Layer 6 of a small transformer language model trained on English Wikipedia (13 layers, counted from 0, width 128).
A neuron's activation on a vector x is SiLU(gate . x) times (in . x), where the dot is the dot product.

Input weights of the MLP neurons that the questions are about. A number n stands for n times 0.0016.
n0 gate: -64 -4 -134 -4 115 -31 118 -52 116 -133 -56 -47 115 -114 -168 25 -136 -85 216 33 94 80 -189 -38 -112 -70 71 34 -34 -50 9 -17 -123 -13 490 87 4 -36 -116 122 -214 -344 47 26 111 262 119 -62 121 -178 247 17 231 -25 147 -8 197 4 -122 -50 135 -114 -112 -47 -41 111 -297 -110 128 142 30 -179 -46 240 266 175 -185 -225 117 117 142 222 -141 -87 90 62 -82 165 -21 -43 -275 -79 -145 -92 -229 75 -76 110 160 169 147 -112 13 104 84 -126 76 -222 -197 113 -43 -198 -260 70 -340 51 -26 -39 93 125 -105 -85 155 -53 -45 -116 -145 232
n16 gate: 394 -94 144 -201 57 -312 79 -9 -240 -47 -80 9 -222 65 44 13 -172 119 -173 -103 -107 26 -61 -123 -139 214 118 154 315 61 236 147 -4 219 -9 252 69 172 89 44 -170 78 18 -235 -21 9 101 46 -139 -180 -102 -43 -244 38 54 82 -264 322 -192 9 -57 -9 -130 13 214 -159 -103 127 -90 13 85 5 13 227 -349 62 272 -161 -142 -328 -4 -115 -58 32 4 160 -221 128 -49 -54 -21 -14 -147 41 -18 41 105 -64 217 -43 -162 -17 13 -73 -87 291 -40 -398 -48 -54 142 174 115 -36 41 114 -67 223 -53 -73 242 -66 -153 -4 77 82 -9 -103
n63 gate: -122 -62 25 92 77 21 -193 12 82 -36 29 -98 -75 -40 76 -169 199 -183 123 -24 74 194 60 -44 -256 172 -128 12 94 128 -8 -52 105 -257 -267 303 356 216 95 -213 124 -96 -422 -116 -196 33 191 174 40 -89 -305 -71 130 -168 4 -162 -8 -126 -24 128 125 -189 0 24 -55 -69 197 43 198 -189 25 -37 -186 -28 -99 45 94 -59 42 107 -136 31 57 -54 172 -24 -86 194 -29 -21 -259 193 31 84 -12 -147 168 -142 -74 -39 12 91 8 -28 84 -60 114 -121 12 -87 41 -49 -171 33 104 193 210 127 40 -95 261 -151 -152 -46 156 59 29 33
n82 gate: 121 -136 17 -62 -180 152 103 -13 -42 16 42 -21 170 -314 70 -307 167 54 -274 32 202 -154 153 33 225 -60 157 183 122 -99 -146 4 21 25 -26 117 37 -123 59 -128 -285 243 89 98 16 -90 50 113 -345 -158 -264 -130 -4 -44 -82 -130 82 -33 -91 152 71 136 -55 -88 -109 -8 -8 -44 94 -161 -110 -265 -187 8 131 -361 156 -169 -59 38 25 -36 72 102 164 -73 -101 -33 67 21 52 73 190 -108 -33 9 62 -47 189 -146 21 -212 -200 24 -83 -156 58 9 16 227 51 -152 -146 -43 -111 -169 123 -347 29 139 162 -122 182 -127 274 57 184 110
n85 gate: 82 190 15 -62 149 -244 276 189 87 0 -97 -39 -46 -266 71 283 77 -163 66 46 97 105 -9 -153 -44 -327 161 -38 77 142 -30 14 -67 -5 -79 -209 80 -164 34 181 -52 151 -5 -10 139 -148 -201 35 75 91 -197 51 -14 323 -40 -75 -188 257 -85 218 105 -204 -180 -350 -149 -332 33 327 117 0 83 -69 201 19 56 120 126 69 -382 54 -54 -70 280 44 -143 28 65 -62 -135 34 278 -69 -27 10 33 -362 -171 -79 139 -65 59 174 225 98 10 -28 -321 5 123 -123 315 413 10 -30 -408 19 29 -92 -105 -103 -204 -87 246 -91 217 23 -154 116
n126 gate: 54 18 60 -31 18 267 71 41 132 -31 227 45 162 161 -76 109 -90 261 18 17 -118 291 156 269 -87 88 -307 216 -122 -89 -135 -44 -49 -268 -65 114 182 146 142 4 -22 -178 27 18 196 153 -122 231 -27 139 -36 -140 26 -13 279 -194 -28 171 13 120 -229 -45 -87 86 131 163 44 -17 215 146 -124 32 -83 -66 -286 158 -114 -26 13 -119 9 -4 141 -92 338 132 9 220 -82 -92 291 257 -64 51 278 33 111 47 -226 -144 -55 9 153 375 -36 -40 -108 -263 -98 37 173 18 -104 223 -79 -232 -5 260 58 106 -158 -18 -13 -193 -243 -193 -222 41
n141 gate: 227 -47 140 178 -96 165 -116 68 194 12 67 63 -28 -58 17 73 172 17 70 4 46 67 -58 212 -26 -30 157 63 240 4 112 37 -233 149 65 -8 -206 -179 -89 -79 -83 -194 101 111 -4 -129 -196 -240 140 -150 -155 45 280 64 173 25 116 69 -62 -78 333 -17 -102 -84 -28 130 -114 -80 -281 -76 -26 180 -106 -309 123 290 -13 64 342 247 -119 -146 -118 115 -253 -172 149 -146 -21 47 -159 -35 -155 -125 21 0 -45 -138 8 -98 106 57 -138 -65 -58 -12 63 103 165 90 241 -195 201 103 26 -46 -93 144 -237 -29 -91 -46 -62 -219 97 -41 -281 161
n0 in: -84 69 146 -170 -36 -112 -40 117 89 -152 185 80 43 -79 -71 -54 -36 -171 -82 -70 48 -175 -114 -111 -8 -128 118 -127 -157 295 -181 265 36 -20 -238 62 59 114 -133 8 -47 -83 -105 29 12 33 72 -88 24 -4 124 259 -4 -150 30 -4 41 31 -24 -28 83 32 150 100 19 -184 -213 173 241 0 -4 -82 -4 -43 35 -152 -209 219 235 -4 0 15 -20 -118 -268 78 -46 48 -28 -8 46 182 -155 255 254 17 -177 -99 -85 -364 77 -141 275 23 95 -130 -295 4 -4 -53 221 -113 208 -37 196 8 -166 -40 143 -74 -23 -76 138 -114 123 -47 24 -347
n16 in: 320 213 40 168 184 -23 -112 49 0 17 215 -22 -216 -48 -142 304 -83 -209 26 258 -119 91 -220 -104 133 14 34 -109 44 146 -72 85 -143 39 -67 148 52 -58 49 229 142 -82 22 -116 4 9 -353 255 -133 35 350 25 -4 -311 90 55 225 -276 -39 69 83 142 75 197 -246 -79 136 243 102 -164 0 206 64 -17 68 -31 172 0 236 -138 341 161 70 -76 -46 149 -42 9 -128 142 66 -50 21 85 65 185 39 -27 156 -144 49 -81 -118 235 22 -116 105 -201 254 -72 -106 -80 -206 -333 31 -43 18 -35 221 9 -107 -136 160 21 114 25 79 -106
n63 in: 18 58 107 -13 168 -27 87 53 -13 77 -106 -62 183 -96 -191 17 -132 -172 30 -183 -62 -66 0 48 295 -159 43 0 -66 343 -190 9 -48 -31 -140 68 -48 17 187 65 192 -226 -93 -297 -149 -113 97 55 26 -97 124 -265 9 -55 115 21 -363 -197 48 213 88 -187 116 -172 -77 124 43 -228 -26 67 -139 140 -4 124 0 -146 231 123 -42 179 121 77 -275 -157 80 -17 93 158 107 -13 117 91 -121 209 289 -173 -65 -73 106 38 -121 69 75 -4 -109 -9 268 -68 52 59 -67 -53 -66 -304 -329 -301 103 227 114 -142 321 -385 100 -142 212 -39 -128 4
n82 in: 82 217 115 -72 105 137 324 -51 440 71 -9 14 70 -99 206 70 5 -32 -44 -79 -279 -149 -58 41 -148 -19 -72 -149 -114 -99 47 315 9 -58 -163 286 -161 -186 -115 -45 -40 99 73 46 -9 33 440 -100 303 177 -87 -167 -92 232 238 -244 19 -102 -216 31 -357 -4 -239 -59 251 -36 4 0 451 -28 -18 -228 80 102 -13 -36 -32 26 142 -51 -111 171 14 -102 0 164 0 -27 -101 -28 73 -89 -151 -75 -54 132 -162 122 381 -57 116 84 -5 58 36 112 -145 74 -211 60 -119 -51 -77 -164 -130 -274 -88 -46 104 71 64 -100 58 143 -18 -168 196 147
n85 in: 223 249 24 188 -14 48 -14 -141 -140 213 -65 -60 -125 -55 -5 201 23 -51 149 170 -126 -110 110 -179 5 -172 37 360 28 -41 -90 140 -272 -266 -10 179 232 128 234 151 -188 210 -65 -80 -250 109 106 -39 82 -249 218 -215 -63 151 48 -163 376 -117 -110 -46 -74 -18 103 171 -126 97 198 -160 -176 -150 -155 95 -230 14 72 -195 294 -40 -40 179 160 116 56 -24 -129 140 -9 -157 121 38 -246 -153 -127 -129 -14 -62 -41 -392 -89 -58 -127 -77 5 -276 -96 -155 -240 -90 -242 -62 -131 33 -14 -67 -327 -55 174 -155 161 -77 -201 46 64 -4 -138 329 -70 -66
n126 in: -44 54 -54 -217 181 -205 252 -116 13 73 0 -150 81 204 87 -59 -149 -31 206 132 -182 13 -148 122 201 -14 -4 22 -44 -113 208 -181 -219 -113 -280 89 169 217 111 13 -26 43 138 171 -8 -90 -123 230 -30 -180 -62 13 -175 -89 -74 -240 339 60 122 -82 153 100 -294 84 -201 -35 9 80 -30 -58 -139 -261 107 -9 202 88 377 -68 17 22 205 -192 71 -67 34 -94 119 -140 -253 67 -134 -64 -83 -77 -337 168 0 95 -136 -128 -300 69 66 -198 -17 -78 224 153 191 14 -248 -196 181 -27 -180 174 -183 -218 52 -77 17 -172 191 -21 72 30 -44 151
n141 in: -48 75 226 -47 -118 86 108 -261 -92 -124 123 61 0 138 -112 -51 188 -31 209 -97 -84 17 155 43 -169 -149 -56 283 -189 -232 4 -30 -74 0 103 17 155 320 80 160 17 116 119 -18 25 121 174 14 69 265 140 80 -254 63 -159 430 81 -98 203 52 9 17 -80 -70 -13 193 148 218 259 102 -40 -63 191 284 -34 -145 -48 -122 -99 124 31 8 -106 58 -134 -9 -160 -30 216 -319 91 72 54 103 70 -86 164 54 -151 -17 -22 158 39 -154 -212 -168 -57 -18 -254 -170 -4 49 -201 -22 -255 -69 18 -322 43 60 78 13 -22 224 -181 -174 280 238

Each question shows a token from some text and the vector x that enters the MLP there. A number n stands for n times 0.0074.

" ": -124 142 -203 43 76 -71 -117 3 3 -57 -66 124 -38 124 -108 77 -17 -55 185 41 -11 23 45 -27 -41 -98 -46 148 67 1 17 -321 88 84 32 13 -20 82 -49 -71 177 74 -69 74 61 -171 84 6 42 3 7 -75 -8 13 -200 -74 -29 -12 -55 155 -33 75 -20 -160 140 32 12 -89 33 -50 15 21 -180 5 31 -34 22 -40 46 -16 -6 -2 -24 15 63 48 -18 -70 86 -39 -39 -32 -60 -54 -26 14 -113 -3 131 -180 144 73 239 -28 37 -98 32 -189 48 -87 -3 31 208 -152 -65 65 -80 -138 -71 18 130 3 -27 148 -49 43 89 63
The three highest activations, in order: n85, n63, n16

"ording": -280 -58 -189 -140 58 -51 15 -131 -4 -71 -136 8 50 -120 -81 -92 -69 -23 161 18 -100 -17 -62 7 -27 30 -11 43 -81 -76 6 -239 -34 180 -3 -77 -57 7 153 58 112 76 -56 160 64 -69 -24 102 149 71 165 -40 45 8 -144 16 -67 0 75 54 -85 -31 -139 -73 30 -110 9 33 -107 49 20 -43 -146 38 -79 41 -33 -54 33 80 -20 4 -32 6 -71 -6 -11 4 27 23 39 93 -130 124 84 52 -211 -81 100 -107 135 118 143 -36 3 -14 8 -172 -179 15 23 -36 132 -62 -30 -71 -67 -157 -49 -32 162 10 27 -32 46 37 -8 -113
Which of these neurons fires most? n0

"ations": -60 -57 116 53 88 69 19 -26 95 -12 -54 104 -57 -70 -94 71 -66 131 156 129 -48 9 0 -9 -64 1 72 -114 -136 -75 -24 -154 -27 119 -29 -14 -12 89 -39 13 77 113 42 138 142 -101 -33 105 136 52 36 74 -127 -48 -17 21 -53 -66 -65 36 -24 10 -47 -6 -16 20 -34 44 58 50 -42 -36 -145 75 -87 177 -9 13 63 15 -35 -98 2 110 -182 69 21 -26 18 3 67 -16 -197 67 54 -31 -162 -61 137 -205 -129 -44 85 -33 241 -19 -12 -84 -118 60 61 -129 -15 -37 219 -74 -14 -223 10 -40 62 56 58 -34 -58 64 92 -41
Which of these neurons fires most? n63

" and": -165 -12 -38 -68 27 -58 45 -88 -1 -48 64 42 47 -54 -102 2 -172 109 78 -9 23 -36 75 -133 -67 7 176 35 -68 45 39 -162 89 -14 41 -4 -57 -21 81 61 -79 8 -45 298 18 -69 21 39 81 -124 74 -5 -76 4 -48 -209 -15 -118 -28 29 -68 0 -143 -99 -83 13 144 -49 139 -24 140 61 38 3 -14 17 56 -56 3 30 34 -16 160 149 -275 35 59 -17 64 -58 -35 -36 -69 76 -51 -69 -12 45 -42 -150 92 -9 131 89 85 -42 -45 -273 -22 -45 19 26 33 -57 35 45 -46 -36 -75 -82 66 26 34 2 74 16 -37 -44
Which of these neurons fires most? n85

" such": -232 -7 -44 155 -26 -23 96 -171 -33 65 -52 69 -17 -105 -128 15 -83 64 183 13 21 102 -43 -46 29 -7 127 -85 30 -31 -161 -177 40 18 -145 101 35 13 184 -39 155 36 133 114 37 -87 95 94 48 48 106 99 -25 -35 -72 -18 18 40 -5 -55 -99 96 -35 40 -9 13 -79 79 160 40 167 70 -64 -46 48 91 2 -44 -45 62 108 226 -16 -12 -132 23 112 103 83 -38 -29 89 109 -3 -119 116 -9 -3 145 -56 76 22 30 62 112 96 -85 19 -95 18 -28 65 -35 -58 -2 12 -105 -128 -72 -124 172 -2 12 167 16 84 45 -19
Which of these neurons fires most? n0

"ium": -145 97 -140 124 32 141 20 -97 20 -7 42 121 24 81 -62 -77 7 89 53 6 78 94 -193 47 -39 97 3 -143 -30 -173 -49 -74 -12 101 90 -55 68 -43 149 121 13 60 73 197 -78 -154 -15 112 -15 6 -58 -28 -72 -11 -35 -21 -56 -123 -34 -5 -52 -13 61 -90 51 -58 117 42 -80 -18 99 165 -6 -10 -81 65 51 73 -47 68 -76 -24 -93 27 -177 184 134 -24 137 -56 -6 25 -65 83 0 23 -120 -121 59 -161 -61 -43 196 20 59 -160 -35 -108 -8 78 63 -14 117 -61 49 -57 -38 -153 13 42 21 174 -31 -50 -150 -2 97 -40
The most active neuron and its activation: n63, at about 0.43

"ia": -103 66 9 175 151 9 120 -16 135 18 -186 78 -8 48 -148 -139 -157 33 40 103 -74 24 22 61 47 117 10 10 13 -30 -37 -211 -4 -59 -17 -110 22 -61 -94 39 -53 113 26 167 -92 0 -105 19 -57 1 2 -5 -20 30 -184 52 -100 28 22 -46 27 -32 52 -57 -62 -103 77 -45 45 1 116 66 -5 76 -41 71 -49 12 -10 -31 49 -66 84 -133 -102 48 -51 70 89 -4 3 -91 -13 56 -72 260 -125 -47 79 -161 -210 -73 107 44 232 25 -55 -222 41 -6 21 3 -37 88 38 -17 -38 -227 -117 51 -11 139 96 -18 -103 104 -94 51
The most active neuron and its activation: n63, at about 0.6

" a": 27 -10 -205 26 34 5 -131 66 25 -153 -44 76 85 148 -82 19 -147 -119 123 -83 22 136 -56 64 46 90 148 52 -101 -86 20 -195 -3 147 -53 88 -110 -70 -43 -115 2 49 9 126 -31 -73 99 77 57 8 2 -51 -236 -82 -27 -57 -13 -107 137 22 -38 -7 74 49 37 -14 62 8 74 -3 33 119 -48 36 -133 -37 39 10 -21 -58 24 -9 -53 170 -211 -60 -65 -18 -28 52 -83 -47 -180 -117 0 4 -41 -62 77 -115 -34 -19 152 2 65 -166 -28 -200 -29 -26 -114 -2 82 67 75 51 -147 -99 -1 -7 -127 86 -26 100 17 -21 -74 -2
Which of these neurons fires most? n63